Layer 10 of a small transformer language model trained on English Wikipedia (13 layers, counted from 0, width 128).
Take only the direct path to the model's output, skipping the later layers: a vector added to the residual stream pushes a token's score in proportion to its dot product with that token's output vector.

Output vectors of the tokens that the questions are about. A number n stands for n times 0.016.
" length": 9 -1 13 1 2 17 5 12 -21 -1 -15 2 -9 13 -34 -22 1 -16 28 -3 3 -11 -18 9 -3 -3 -5 -7 -36 -35 13 -4 14 26 14 -18 16 -27 -30 -5 2 15 54 4 -25 14 -7 22 -33 -8 21 45 -17 -15 -28 28 6 10 7 26 -9 3 22 -7 -24 28 -26 -13 23 -19 30 -8 0 4 6 19 -2 -9 -12 11 20 -1 5 -1 7 -15 -2 3 12 -15 15 -35 15 12 -17 -29 22 4 -36 -42 -1 6 -9 8 -1 10 5 33 -11 3 22 -1 -1 -19 -5 -5 -15 -26 11 -5 5 1 -2 21 -35 -13 -31 -16
"ently": 2 31 -12 -11 26 -6 17 22 -21 3 -5 -5 -26 15 -23 -25 -8 -48 28 -3 7 -14 -29 20 -1 13 -35 -5 -17 -44 25 -48 -11 12 -4 -3 9 15 -10 55 -53 -1 16 11 -37 -4 0 -14 -16 -8 -20 -17 18 -18 8 60 -11 29 4 -3 -14 38 -4 -26 -4 52 -5 5 33 12 9 -4 -2 32 -7 43 -48 -22 -11 37 -7 17 31 16 -11 -13 26 -27 -23 5 13 -29 13 12 -37 -28 6 -10 -11 -7 -44 -24 2 5 -22 1 -22 -1 61 19 7 -20 41 15 3 -32 -16 -36 26 -16 -50 22 9 -25 4 15 -19 -17
"Personal": -2 21 -13 -18 -30 25 11 26 -23 -35 35 -24 13 2 -6 -2 -21 -21 27 -17 8 3 -17 6 -10 -2 -33 -19 -38 -27 -3 0 -15 -12 -20 6 19 -35 11 -11 -13 -9 4 -29 3 5 8 11 -25 20 -3 20 -1 1 23 2 -57 -6 14 6 33 6 -25 44 11 41 -27 23 17 15 12 11 -25 -22 30 4 15 41 18 4 45 5 16 9 -31 -32 25 -17 -8 -10 36 -3 11 -7 -13 30 -4 -36 -52 -48 -31 -31 5 -11 -17 17 -2 -21 67 6 21 23 10 40 26 47 -24 -14 1 -24 -36 32 19 5 1 2 -5 9
"tained": 0 8 -15 -9 -7 15 15 19 -27 -2 -17 7 13 43 -35 -21 -9 -42 24 -7 -22 -8 -46 27 -26 -1 -70 -25 -8 12 -6 -13 12 -5 22 4 -10 -6 29 36 -39 -19 0 45 -7 11 -22 50 -38 1 35 -20 22 -11 -15 73 -3 -14 39 4 -1 21 -10 57 34 42 -8 -13 25 -15 19 -11 -17 -31 -24 13 -38 -10 24 1 26 9 6 14 -17 -6 54 19 -10 -50 22 -3 33 -20 -35 18 16 -48 13 -41 -31 -35 -22 -19 -24 12 -20 7 42 -31 33 15 -35 1 29 47 19 -18 14 -23 -25 19 23 -4 15 -23 -2 -29
"ude": -12 8 1 -58 -32 15 11 31 9 -41 51 10 -19 27 -3 -18 -27 -22 10 4 -10 4 0 18 -17 18 36 2 -25 16 14 12 18 9 9 18 19 -28 -4 0 -31 0 14 8 -1 23 27 -20 -16 -11 56 25 10 14 32 -2 9 -7 27 -8 13 21 -42 -11 6 33 -19 -6 -10 -14 0 -7 -26 16 0 -1 -15 -6 1 44 25 35 23 5 -22 -31 11 32 29 1 32 2 8 -3 -21 8 -14 -3 -26 9 11 -46 5 21 -25 16 -40 15 -16 13 32 -14 15 22 0 23 -28 -43 -1 -18 -20 30 -28 0 -26 -11 -4 -19
"overn": -8 13 -32 -42 -16 -1 19 9 -17 -57 27 -12 -16 41 -43 -12 8 -33 8 -29 -1 29 7 18 -31 3 -30 -20 -11 -9 30 -1 18 22 1 28 11 -8 18 0 35 13 32 -7 1 11 -9 -3 6 8 1 0 4 -6 7 29 -49 31 8 18 8 47 -1 37 2 9 4 14 15 -8 2 -8 -20 10 6 9 -16 47 24 34 -1 -14 48 15 -6 -5 15 5 6 -20 14 1 8 9 -8 -16 16 -23 -20 -25 7 -16 14 -13 -13 14 -18 -11 39 -28 -14 8 18 -12 -4 21 -44 -9 45 -18 -18 21 60 9 9 2 -16 10
"n,": -2 13 -20 15 -2 28 4 44 29 -42 -5 4 34 14 -17 -36 -17 -14 -1 -4 54 -11 -23 21 18 -18 12 -37 -32 6 22 -48 -5 -28 8 44 3 5 -16 15 -9 -30 28 19 18 9 -32 3 -9 17 -1 17 51 -13 2 62 -10 0 5 0 19 24 12 9 2 -21 0 18 19 -45 7 -20 -24 2 21 -40 17 14 -12 15 28 -12 15 4 -22 2 -5 -15 -7 11 11 -14 34 -2 -54 50 55 -11 -34 -40 31 22 24 -29 9 13 9 -20 16 -16 13 3 10 -10 13 10 -2 -52 25 -12 0 6 2 13 -44 -28 23 -34
"ational": -28 5 -22 -26 -12 -11 13 9 15 -15 4 -23 -29 -5 -32 -18 -38 -10 26 -27 -5 32 0 34 6 42 -20 -17 37 2 6 -24 11 -2 36 39 8 -1 -1 -26 -28 -1 30 5 0 2 -23 8 -22 22 6 -10 41 -30 17 7 -8 -32 6 34 -7 27 -1 5 2 12 -8 -17 -29 -37 4 27 -6 7 13 -12 -30 -6 3 -9 -19 1 -6 17 -1 -33 0 5 -17 -20 30 -12 -3 34 39 6 5 2 -27 -40 -32 -42 28 6 -54 -12 -19 14 -28 13 13 16 8 -5 24 -10 -23 -24 -15 -15 -37 24 13 -12 36 -17 -21 12
"igned": 3 -5 -17 -9 7 39 12 31 18 -20 5 -6 26 37 -12 4 -21 -2 21 13 -32 -6 -17 35 -3 1 -24 11 3 -31 13 -8 13 6 7 2 -1 9 19 7 -13 2 24 -8 2 -8 12 18 14 -19 4 1 -21 -9 8 47 -7 -12 -7 18 17 19 -12 14 30 29 -2 -23 -14 5 14 4 -15 -15 -6 19 6 -5 -13 11 4 -19 17 5 -28 -42 31 -3 12 1 36 -22 -28 36 -14 -36 -15 -5 14 -28 -38 -9 20 1 20 -2 -35 -41 19 -33 8 -20 -12 -20 28 30 -17 7 -15 -30 -23 30 0 -26 22 10 -1 -36
"atform": -22 33 -18 -17 12 35 23 -16 -24 -34 -14 -44 -5 23 -5 15 -21 -29 8 -44 -27 -4 -31 33 -31 -6 -32 -21 7 12 -28 1 -12 -5 25 32 -5 -3 -14 -45 -19 -9 14 -10 -34 -1 -26 16 -17 9 34 28 32 -38 -14 1 1 32 33 4 -3 28 -26 24 20 22 -17 14 23 -6 3 -1 -25 -21 30 28 -10 15 13 4 -3 -28 13 4 1 -25 -15 15 -10 -48 3 -34 37 31 -25 -24 19 3 2 -25 -30 -25 13 -29 1 17 -2 7 10 22 14 19 -5 13 33 45 -16 -8 27 -28 -49 27 30 -15 -32 -37 -51 -1
" centur": -25 28 3 -14 -4 14 13 35 -15 -31 -25 -18 -2 13 -32 -17 -30 -27 -5 -25 26 -7 8 -28 -6 -6 -46 -21 -27 -4 -14 -39 8 58 -6 -7 -7 -12 -9 33 1 -43 17 9 7 50 -5 -3 -60 27 26 34 -30 -7 1 1 -51 -10 24 10 -8 -1 3 24 34 36 -19 -24 25 1 18 7 -9 1 -13 35 -7 -31 -5 33 3 -13 -6 19 -35 1 -4 42 17 -8 11 -45 12 -5 -35 -22 26 -36 -27 -44 -29 23 18 -18 -22 32 -9 -21 -14 -1 46 -11 21 5 -16 -5 12 1 5 -5 -12 9 26 6 -3 -35 -27 1
" refer": -17 15 -19 0 15 -12 7 3 11 -36 19 -17 -31 8 -21 -22 -21 -20 -5 -5 -25 18 -39 -6 9 -7 -14 -12 -2 3 -5 5 -24 28 2 30 -6 -21 15 28 13 3 2 0 -12 24 -7 25 -15 -4 40 21 -6 -27 21 -7 13 16 -16 14 2 23 -42 52 1 14 2 -39 26 18 17 -7 -1 9 -3 24 -8 5 14 -18 11 18 3 -3 -8 -2 3 7 -2 -24 20 -6 10 12 -11 0 21 -24 -2 -17 3 7 5 -26 11 -7 15 6 -9 7 34 -6 -9 9 26 -7 -21 4 7 3 28 6 43 14 -27 -31 15 6
"ablished": -23 -1 -25 -11 1 -2 9 28 11 -13 -11 -31 1 40 -35 -5 -18 -30 -9 -24 4 -1 -61 20 1 -16 3 -31 -10 -20 7 -34 44 -4 4 -9 -4 -26 20 -19 -42 -29 14 -5 -8 2 -11 26 -8 -1 -17 16 5 -19 38 14 -4 -17 -6 18 -5 34 -41 67 3 34 -16 -20 24 -2 19 4 -17 4 8 56 26 -15 11 21 -1 -18 19 -9 -29 -32 18 27 13 -14 45 -15 -12 62 -1 -4 9 -11 -30 -42 -35 -22 3 4 -26 3 -33 5 57 -27 38 19 9 40 11 58 -13 -37 63 -45 -36 26 12 -8 -3 12 -21 1
"duction": -3 -2 -1 -4 -29 12 22 4 -3 -39 22 -17 19 15 -35 -29 12 2 25 -13 -6 -2 3 23 -37 45 -12 -13 -21 -20 2 -6 -14 -6 1 12 -8 -39 13 20 -3 -30 11 -6 -12 7 -3 7 -14 23 46 -1 29 -46 -13 15 3 0 54 4 17 11 -5 7 -18 10 -50 -26 30 -36 1 10 -14 -11 11 29 -34 10 3 -36 37 -20 0 30 -39 0 -5 -8 -30 -24 9 9 9 34 -31 -15 8 -18 2 -33 24 -18 11 -30 19 18 4 18 3 18 12 1 -7 -8 -6 23 -22 -1 41 -25 15 9 -9 8 -2 -11 24 -14
"mber": 10 3 -23 -15 -27 3 7 20 12 14 31 -22 -42 50 -25 -50 28 -13 10 8 5 11 -21 6 -10 17 -18 -9 -12 -16 -14 -2 -4 19 8 15 19 -1 11 52 -20 3 18 1 -28 40 -24 28 -41 12 9 16 15 -9 -26 18 14 35 33 -17 20 -8 22 33 -5 45 -14 -39 0 2 7 -25 -22 -23 -7 16 -36 -16 13 9 8 -11 8 16 -20 -51 -4 7 -10 -26 12 -18 38 46 -5 15 2 2 11 -6 -6 -23 47 -19 6 -3 -29 3 40 -36 -8 6 -1 14 29 24 -4 1 8 -33 -5 26 1 34 0 -18 -36 -30
"ued": -8 -7 2 -22 -1 -24 14 21 -1 -23 -17 38 -14 49 -21 19 -19 -2 -5 12 -10 15 -30 8 -3 -20 -18 -7 32 -35 18 -16 -7 0 3 45 19 19 5 4 -9 0 36 8 -11 3 -34 20 27 -7 -12 26 -11 -33 -24 14 -8 4 5 12 8 9 -22 -10 42 20 -22 -6 3 6 8 10 -5 -19 -23 13 2 -11 -8 -19 15 17 2 32 -5 -11 -4 3 24 22 36 -11 17 17 -10 -25 24 4 -2 -5 -27 -34 38 6 3 -1 -31 -25 13 11 -5 -14 23 1 -11 27 -44 28 31 -25 -31 22 19 -11 -6 -22 -37 -18
" album": 3 33 -24 -4 -14 59 4 14 -20 -23 32 -49 -8 3 -31 -4 -29 -9 16 4 -26 12 6 -8 11 6 10 -15 17 -12 -10 -11 -12 10 0 -15 -20 0 2 9 -9 -45 8 -19 -28 -5 -8 4 -14 -30 22 5 15 -27 21 24 -4 11 6 -12 -29 -4 -45 -1 -1 36 -24 -28 5 -25 15 -18 -17 -9 -9 28 -8 11 12 3 -1 13 18 1 10 10 -14 25 24 1 6 -35 9 1 6 21 28 -2 -17 -24 -10 -33 -27 13 -44 31 22 0 14 -14 -16 -1 -18 21 -3 -5 -12 -37 12 2 10 6 -5 46 -23 1 22 1
" (DST):": -65 25 -14 -73 -9 94 20 4 -25 10 20 -22 -10 50 -18 -59 -42 -13 64 -17 5 -15 -49 73 -39 74 -11 -34 24 -6 -10 -32 -6 42 41 8 -36 5 39 35 -16 -40 0 -1 -2 28 -14 3 -8 53 55 44 71 2 13 53 -22 8 35 43 -9 -9 -34 66 28 34 -12 30 40 -32 42 -3 -32 -28 -19 73 -6 -11 25 1 19 -13 19 -2 -27 -17 15 -16 10 -49 26 -48 -7 34 -36 -34 28 -87 -28 -65 -19 11 34 -40 -14 27 -4 -46 22 -6 3 -2 43 20 36 34 -42 -50 10 -59 -50 59 17 18 -50 -20 -27 -49
"ensis": -28 16 19 -12 7 -7 0 -4 -16 -5 20 23 11 4 -8 -3 -35 -25 20 -36 30 11 2 28 -23 -11 11 -17 6 -13 12 -49 0 -4 -15 18 -9 1 -11 8 5 -22 23 -4 -19 -7 -21 20 -5 9 3 -2 14 14 -2 38 -25 13 28 24 -1 37 14 -5 -6 19 -18 7 28 -9 5 -4 -5 -36 -16 25 -22 5 19 23 27 -31 17 -3 -6 -22 -20 17 -7 -47 2 0 16 10 -5 -11 13 -9 -14 -40 -17 -15 19 -19 -37 13 -36 -27 -21 14 37 -21 -13 15 25 13 -28 -17 28 -32 17 25 11 -2 -28 -27 22 -28
"HP": -11 -1 -6 -33 -10 31 11 34 -22 -27 11 -8 6 64 -12 -3 -30 -44 5 -28 -13 15 -36 4 -27 -13 -17 -12 7 -12 6 2 1 10 10 -6 3 4 18 14 -12 -43 -1 -16 -15 -16 1 26 7 -25 13 31 14 -26 10 -8 -50 2 29 2 14 -20 7 7 45 25 -10 -42 20 -19 14 -17 -14 -1 19 1 -39 26 28 7 35 11 15 11 -28 -13 -6 -9 13 -12 21 -41 1 38 -34 2 11 -31 -35 -35 13 -3 16 23 -8 -5 9 7 11 -41 55 13 -6 -15 -1 17 14 -15 29 -33 -38 24 28 20 -21 29 -24 -20
"tle": -38 -1 -22 8 -41 47 9 34 -50 13 11 11 -11 -25 -21 -4 9 -14 29 -44 -12 7 18 66 5 8 25 -8 10 -22 -33 15 14 27 10 10 -12 -20 11 7 -36 11 5 -6 10 53 24 21 -42 45 20 -5 35 -38 -9 49 -27 12 25 25 24 5 -17 -10 32 29 -29 -34 38 -31 3 -22 -20 25 -46 -10 -31 -5 29 33 1 29 -19 30 -9 -40 4 22 -19 -28 35 -27 21 19 -8 16 9 -2 -9 -49 -10 5 -8 -37 -15 22 -17 24 51 -16 11 16 -34 -15 13 16 -37 -17 -7 -41 -14 23 38 61 6 -27 -6 -4
"der": -16 5 -16 3 -51 4 2 47 38 27 17 -18 15 9 -24 -28 9 13 10 -9 15 12 -22 36 -3 11 29 -16 -14 23 27 -5 25 14 -5 13 -2 -22 10 -7 28 29 35 -14 7 7 -17 5 14 -7 5 -19 -1 -54 -9 26 -30 -19 19 -1 -1 12 -15 -19 17 24 -23 30 30 9 -4 6 -7 -38 6 52 31 -22 -8 6 5 10 -2 17 -43 -29 13 2 -11 -9 32 18 28 10 -3 8 18 21 5 -7 6 -6 7 -28 16 31 19 4 8 1 4 -13 36 11 -2 12 1 -16 6 -36 -22 21 -21 -18 16 -22 -37 -24
"'s": 5 -2 3 1 6 -11 -1 -14 -27 0 -12 10 -19 -26 -20 -11 2 10 -14 18 16 -21 10 -3 26 5 9 -22 11 -18 -8 -24 2 -4 8 10 -23 -38 -17 -2 10 14 -13 36 11 2 -5 -22 3 -2 14 -21 14 17 -3 18 16 28 -21 -1 1 -10 -23 -30 20 -15 -11 -3 4 20 -8 -29 7 -11 -9 4 -4 34 8 -5 -14 -5 -3 12 -1 17 -1 -20 -5 7 -5 9 36 -1 9 8 -4 5 -11 23 19 3 -29 24 -4 -14 13 16 4 -17 27 26 -3 -4 15 -7 1 10 -1 19 7 22 -21 -8 -20 8 -19 22
"age.": -43 -15 -3 -4 1 26 15 19 -40 -16 -11 -9 -16 17 2 -46 -2 -46 46 -5 4 9 23 0 -3 -36 -17 -10 -33 -23 19 5 -8 -8 -3 32 -15 2 17 49 -18 -14 52 5 -10 9 -9 15 -51 -1 19 7 3 -38 11 38 24 62 34 51 23 36 4 22 -11 -15 -29 4 1 -9 5 5 7 -44 -15 21 -4 1 22 -13 44 20 20 0 -23 18 -20 36 -35 -25 22 -31 -6 -25 -3 16 30 -21 8 -18 -6 11 4 24 -37 -1 26 -5 24 -10 13 -3 -18 26 21 5 -1 -36 5 -7 -51 32 26 -28 -7 -8 -2 4
"ided": 13 -3 -3 3 -17 37 10 28 -8 -4 -7 -25 -14 46 -24 14 -47 -28 7 -1 -21 -14 -31 30 10 -16 -28 -8 27 -48 7 -1 9 40 1 -7 7 13 -9 45 -37 13 1 19 -30 4 -14 -12 20 -8 14 -12 -27 16 3 10 -6 -25 24 25 -9 -4 -11 9 30 16 -4 10 16 -9 14 -8 -10 4 -13 23 1 -10 -16 7 -11 -8 4 20 -23 -34 21 -4 -1 18 13 21 -14 -3 -15 22 -10 6 -7 -18 -36 5 43 -10 -10 14 -24 -41 8 -11 45 -20 6 25 14 8 -10 -11 -13 -45 -30 11 25 -28 3 -44 -28 -26
"ife,": -10 -10 -28 -15 25 42 18 44 30 -30 52 -19 -21 -9 -8 34 -27 -38 44 8 34 13 -22 -8 1 -25 8 -25 -65 13 -7 16 51 25 5 1 -8 8 22 44 -59 -27 17 7 -21 27 -51 -5 0 17 19 24 20 -20 13 6 -46 -3 30 -18 -34 12 -27 3 15 13 9 26 1 1 3 8 -10 -18 3 13 19 -10 43 31 3 6 33 29 -1 -26 17 23 16 -27 23 -25 23 -7 -54 -26 23 -2 22 -2 -27 -17 46 1 13 30 8 -24 26 0 19 14 19 9 16 -9 17 -34 37 -18 12 34 -18 -14 16 7 -37 -17
"'t": -30 6 -9 -36 -13 7 7 54 -12 -10 30 0 18 -37 3 -21 0 -12 -5 -1 47 1 -22 -6 5 -48 -34 -12 8 -44 -3 0 6 31 -24 40 -14 7 -18 -11 -19 -10 -4 20 -58 17 -9 60 -13 44 26 13 13 -34 35 20 -4 5 -4 -40 -37 29 3 31 55 19 5 -20 -11 -13 9 -22 -16 -31 -18 4 -2 -13 2 -9 22 37 20 -27 5 -35 15 32 -14 -34 21 -61 -2 13 5 -11 22 -43 -40 -32 -49 -8 20 -24 -45 -22 -19 -19 30 -43 5 -13 52 4 -21 -1 -24 -35 -8 -41 1 14 -12 -29 -4 -19 -7 -18

Each question shows what one neuron of this layer's MLP adds at an activation of 1. A number n stands for n times 0.011.

n69: 1 -4 -21 -7 -27 7 31 -16 -14 21 -7 -3 -18 4 10 -4 -10 35 -20 -22 -22 -8 27 -5 -17 -2 7 17 12 -3 -3 -1 6 -5 14 0 19 30 9 -5 13 -1 -6 13 23 -2 24 -19 -17 -1 9 6 -13 2 11 4 10 -16 -33 -11 6 -4 23 7 -16 -11 6 -9 20 -4 29 -11 30 -19 15 17 4 13 -7 0 21 -3 -22 16 -9 -22 13 -3 -4 -8 31 5 -20 6 -6 -15 19 24 -1 2 -52 18 -19 4 -9 -19 11 -14 19 -11 1 0 -16 15 -8 18 -16 -17 26 24 -27 3 -3 0 0 -15 -38 14
Which of these tokens does it push up most? "ablished"

n229: 19 3 -9 -28 -5 1 3 -30 17 -18 0 -4 6 -12 -28 -7 -16 -25 0 -3 -20 -19 3 22 13 13 8 -12 0 -6 -16 9 -31 8 0 5 -6 -3 12 -17 4 -9 11 -10 -6 31 9 1 -13 -29 17 10 -8 1 15 -17 -8 -18 -5 -8 3 1 27 9 -8 -5 0 4 21 0 -18 16 -15 32 -8 28 18 7 -17 -7 14 16 20 12 58 -11 5 13 -33 3 -18 -4 -3 -5 -9 -6 -29 23 5 7 -11 -30 1 12 1 -9 -20 -6 18 3 19 27 21 19 -14 2 0 1 -3 16 -28 -16 -9 26 21 -10 17 -22
Which of these tokens does it push up most? "ude"

n42: 2 -14 -13 10 -9 0 -4 -4 16 18 -11 -12 1 -4 -45 8 30 -12 6 -27 8 -20 -15 9 7 3 -18 8 -6 31 7 12 7 0 -2 4 -2 -32 -11 25 -26 -5 9 -8 -6 -13 18 16 6 13 8 -28 -4 -28 23 -1 -4 -5 1 -42 3 -17 7 -10 -7 -14 17 7 13 12 35 5 20 -28 -18 -16 -10 4 45 -10 27 -7 15 -4 -2 24 -5 32 -3 -11 12 8 -29 -15 -7 6 11 10 -6 -13 30 -16 -2 -2 21 -15 -23 1 32 -13 -4 -1 -6 5 -15 3 -2 -8 -12 7 -30 -23 -4 29 20 12 -9 32
Which of these tokens does it push up most? "tained"

n284: 19 -13 24 -24 -11 -4 12 -11 -4 -28 -21 -4 4 -31 14 2 -16 -9 -13 4 9 1 -22 13 -12 37 8 10 -3 -14 18 -11 -1 3 -2 2 4 -45 0 -19 9 7 -4 26 5 5 12 -8 0 7 -19 -28 9 11 21 12 -14 1 13 -3 21 -20 -12 -18 -24 -1 17 -13 -5 10 4 19 -8 -2 20 -1 10 -15 33 -14 27 16 -1 1 4 14 2 16 -11 18 25 -12 -6 -17 -11 17 16 13 -1 9 0 -2 17 -17 -26 -15 22 -10 24 13 22 -11 23 -14 3 36 -13 18 14 -16 18 -14 0 -13 4 -9 12 1
Which of these tokens does it push up most? "Personal"

n266: 3 15 -6 -7 -30 21 -40 21 24 -5 27 -14 13 26 1 12 13 -8 17 -5 0 -11 -2 -1 -6 21 29 5 19 -17 3 -1 -11 0 -6 1 14 -25 -10 -14 -27 15 4 13 35 9 -6 -6 2 -16 13 -11 22 -12 8 -26 -18 -12 -24 -16 12 -8 -9 -16 0 -10 -9 -4 1 8 -25 -8 18 -25 2 8 30 44 -41 11 4 26 -14 0 -20 -10 -24 -15 -10 10 11 -19 10 6 6 13 16 -10 4 -5 3 17 -33 11 20 20 -1 6 -23 5 0 -20 11 7 -3 5 -19 5 -10 12 2 2 11 11 -1 8 -7 -15
Which of these tokens does it push up most? "der"

n25: 46 3 2 -12 -10 -7 22 -2 25 27 18 7 14 -6 17 4 -3 -5 -1 -1 17 1 20 23 -3 5 6 2 -9 -11 17 -17 -2 1 11 -11 5 31 -3 2 1 24 -7 -10 17 -18 -23 -6 -7 17 4 14 -12 -31 7 -9 -2 -6 11 -15 9 48 -10 8 -14 4 0 -11 -2 27 6 8 -2 2 10 16 -6 8 -5 -14 5 16 -7 -27 8 3 -4 12 16 -2 -20 7 23 3 -4 17 10 0 11 -9 8 -29 -13 -17 3 -12 16 5 -18 10 -20 -2 5 -1 -9 16 -18 10 9 11 10 29 -13 1 -19 -27 -30 17
Which of these tokens does it push up most? "der"

n11: 10 -19 -30 0 -35 -26 11 -5 -21 15 7 1 -1 22 -7 7 19 -10 4 13 -18 -18 8 2 1 7 17 -7 -4 35 28 19 -6 12 -21 -28 8 -21 -5 -20 -20 7 5 5 -8 -17 3 -5 -5 -15 20 22 -35 29 -7 -4 24 -4 -12 0 -2 8 -13 8 -26 2 -11 -27 -9 -21 8 -16 6 -6 -10 -12 15 5 14 -2 1 -26 -12 -6 0 -22 8 -7 23 3 -17 2 5 -18 -7 -4 9 7 -15 -6 6 -20 -4 -21 -27 -7 27 0 8 4 23 -1 2 2 13 -17 -18 -9 6 -3 26 8 -4 -9 -7 -27 36 -6
Which of these tokens does it push up most? "ude"

n111: -18 -8 -6 -34 -1 -37 25 -17 -17 -7 6 10 -5 8 13 32 -9 22 -42 -8 25 3 -3 -13 12 12 0 33 5 -13 19 26 -4 19 -11 -13 -17 12 8 -8 -4 4 -16 -1 24 2 22 -10 -9 -14 32 -12 13 -4 25 -21 4 21 4 13 4 -15 -3 20 -15 22 2 2 23 7 19 7 -25 15 9 -4 -5 8 8 3 19 -5 12 -32 23 -25 -16 1 -6 3 -2 -16 7 1 -5 11 -6 0 15 -5 -4 8 -18 12 4 3 30 -7 20 3 -9 50 -5 -3 4 -15 3 -6 -29 34 -4 11 12 -20 -10 4 20 -23
Pushed down most: "der"

n77: 6 10 23 9 -8 3 -11 -34 -12 12 17 -15 8 -2 -25 -6 11 -2 -2 -13 -6 -3 -18 3 -9 1 4 16 4 -21 2 13 5 33 6 -3 -39 -23 -2 -14 7 34 11 -15 -10 1 14 11 15 6 8 -27 -6 7 26 -2 -16 3 -11 46 2 -2 14 6 14 -8 -2 -11 -14 -10 59 -8 -10 20 -6 5 -15 -7 4 17 45 24 23 -10 -4 -6 -15 20 -16 11 -8 -10 -18 10 -19 -7 -5 -33 10 -15 -17 2 7 -10 10 12 11 -17 16 9 4 26 3 -33 16 14 -15 10 -10 12 -10 -8 -2 1 -9 0 22 5
Which two tokens does it push up most, strongest first? " (DST):", "tle"

n156: -8 8 -11 -4 12 -26 12 -12 -5 -3 11 -21 -5 2 17 -3 4 15 -8 -7 6 -16 -2 16 17 -19 3 15 -21 17 12 12 -18 8 -4 1 -2 -24 -19 9 -9 13 9 -16 -5 21 -18 14 1 9 -18 -15 4 7 34 -4 10 15 11 16 5 -9 -28 -12 -17 7 -12 -2 13 42 -30 19 35 -5 -12 8 0 13 2 -11 -17 2 -12 1 -13 2 12 -14 6 28 5 -1 15 -46 -1 23 -17 8 -17 -19 2 2 12 7 -25 19 6 7 17 -3 4 -8 8 -21 -4 32 9 10 -24 -11 -36 -27 -15 2 -25 -22 -16 13
Which of these tokens does it push up most? "Personal"

n197: -16 34 -24 -16 19 -15 -18 -25 6 11 -4 -7 -46 -21 -18 9 17 2 -20 25 -5 31 15 -20 12 -18 2 -13 28 0 -37 5 20 6 6 -5 -16 -14 10 -17 -8 12 17 42 -8 -7 4 -11 7 0 -24 -3 -10 1 1 24 -3 10 -1 -6 -11 0 11 -13 -12 -9 -6 0 4 -21 -10 -10 6 -7 4 -17 0 -24 1 13 -17 6 16 12 -7 -11 -3 -8 -9 17 -10 -7 -1 -31 10 7 -3 -25 -8 2 -30 -7 6 -21 -3 7 -4 7 -5 -34 11 -12 0 11 -19 23 -7 -18 15 -2 -5 5 -17 20 3 5 7 4
Pushed down most: "duction"

n224: 70 4 -11 -8 -17 13 -27 24 4 -3 22 9 11 16 -9 -9 35 13 24 -22 17 -5 10 -14 3 -15 5 13 17 -16 -2 9 13 -28 -35 8 3 23 9 1 17 18 -24 3 13 1 -1 -5 -8 -11 4 0 8 3 23 -25 7 -1 -29 0 6 -19 15 -4 16 -8 6 7 -1 1 31 -12 42 12 5 -21 0 -10 2 10 1 -4 0 5 4 14 -15 -9 -15 -1 -2 14 6 -3 7 13 -15 2 15 -6 5 -27 -5 0 -9 -14 4 17 0 20 -15 80 -4 9 -19 -4 -16 16 -14 -18 42 42 14 20 15 4 27 8
Which of these tokens does it push up most? "'s"

n296: 15 17 19 -9 -15 5 -36 -4 -4 -12 17 -38 4 -2 -21 -2 22 -20 3 -17 -6 -24 -7 -26 6 0 12 15 -14 -4 21 2 -22 -2 -5 4 -13 2 8 -17 3 9 -8 7 11 8 8 -4 8 24 18 11 16 17 -4 2 19 2 -28 11 1 21 -13 12 4 -20 -21 -10 18 3 -46 32 4 22 -12 8 3 -19 -14 0 17 -6 16 1 -17 8 11 6 -26 -3 -36 -2 6 19 11 -24 -3 -1 -30 3 -30 -2 5 3 -5 4 0 -8 -3 27 2 3 -5 28 -6 -2 8 -15 -11 -12 30 -38 -7 25 13 7 -8 -38
Which of these tokens does it push up most? "duction"

n9: 2 -22 -14 10 31 -31 4 1 -16 -11 -4 28 -19 8 8 -10 2 5 -17 -29 -14 8 4 -4 25 10 -15 -2 -14 -4 23 6 3 -33 -5 -24 -7 -8 2 8 10 -2 18 -13 -13 26 -9 21 -23 -1 6 -14 17 -22 17 -3 -13 -11 1 -18 21 28 -11 -1 -2 -6 36 37 7 13 33 15 2 -1 -25 -22 -10 3 -9 7 4 -9 -3 -12 0 14 7 -7 4 6 4 -42 8 -14 14 -19 -9 -1 -13 -7 23 -5 7 6 -7 -2 41 12 22 -17 0 2 14 -7 -4 2 -23 -4 -2 35 -3 -25 14 10 7 -10 8 0
Pushed down most: "ided"

n41: 1 -37 -27 5 -2 -22 18 -11 -15 5 16 10 -3 -20 -7 4 -17 7 13 -13 -14 2 -7 -18 -8 -8 19 12 -6 16 35 6 -4 18 3 -27 15 2 18 13 14 10 27 3 8 27 -11 14 26 -2 -22 -14 -1 11 -4 1 25 -8 21 14 16 8 -6 -1 6 -5 -25 -18 0 27 9 -14 -17 -27 -13 2 -21 -31 -11 -4 9 -8 -6 18 -6 -19 4 15 10 18 28 -31 5 25 -11 10 2 9 -6 11 16 -5 2 5 -4 -31 7 3 11 8 6 28 4 -2 -22 0 3 14 -17 3 -4 67 -22 13 6 27 7 -9
Which two tokens does it push up most, strongest first? "mber", "ued"

n12: -20 29 26 3 23 -7 -36 8 -6 13 -24 13 0 -7 7 -8 -9 15 35 9 21 -2 11 29 -1 8 16 4 10 17 18 18 -10 0 -20 28 -13 30 7 -5 -11 -1 28 -18 -23 -5 2 15 3 -11 15 0 -1 29 -3 -9 23 13 3 -12 9 2 14 -9 -25 -5 -26 9 -4 5 4 8 -10 -27 -7 -17 7 -7 8 0 0 4 19 0 5 0 7 -38 -17 5 -14 -9 21 -9 -11 -19 5 6 25 -12 7 -16 -7 6 -16 5 -6 -19 -20 -4 -7 10 7 -9 -3 10 3 11 -12 -9 12 -19 8 26 -6 19 3 -27
Which of these tokens does it push up most? "ensis"

n108: 9 20 22 -4 15 0 27 -10 -35 24 26 12 -12 5 8 24 -8 22 -32 0 -6 -40 -23 1 -31 -18 8 9 -6 -27 2 0 -13 -13 8 -1 14 -14 4 2 0 -16 -2 -6 33 13 9 -30 3 17 -13 -30 -4 -27 4 -12 -5 -6 -8 -1 21 -16 -4 -21 -4 8 0 19 12 -3 9 21 43 -51 -16 0 3 8 16 -10 -17 -12 4 28 -14 -21 4 12 -16 12 6 -9 -17 -11 17 13 0 -13 -9 11 7 -2 -24 -6 10 -19 -2 -1 -7 -7 -15 21 13 28 1 1 -8 -5 -10 17 -3 -4 0 -9 -19 -13 -16 14
Pushed down most: "n,"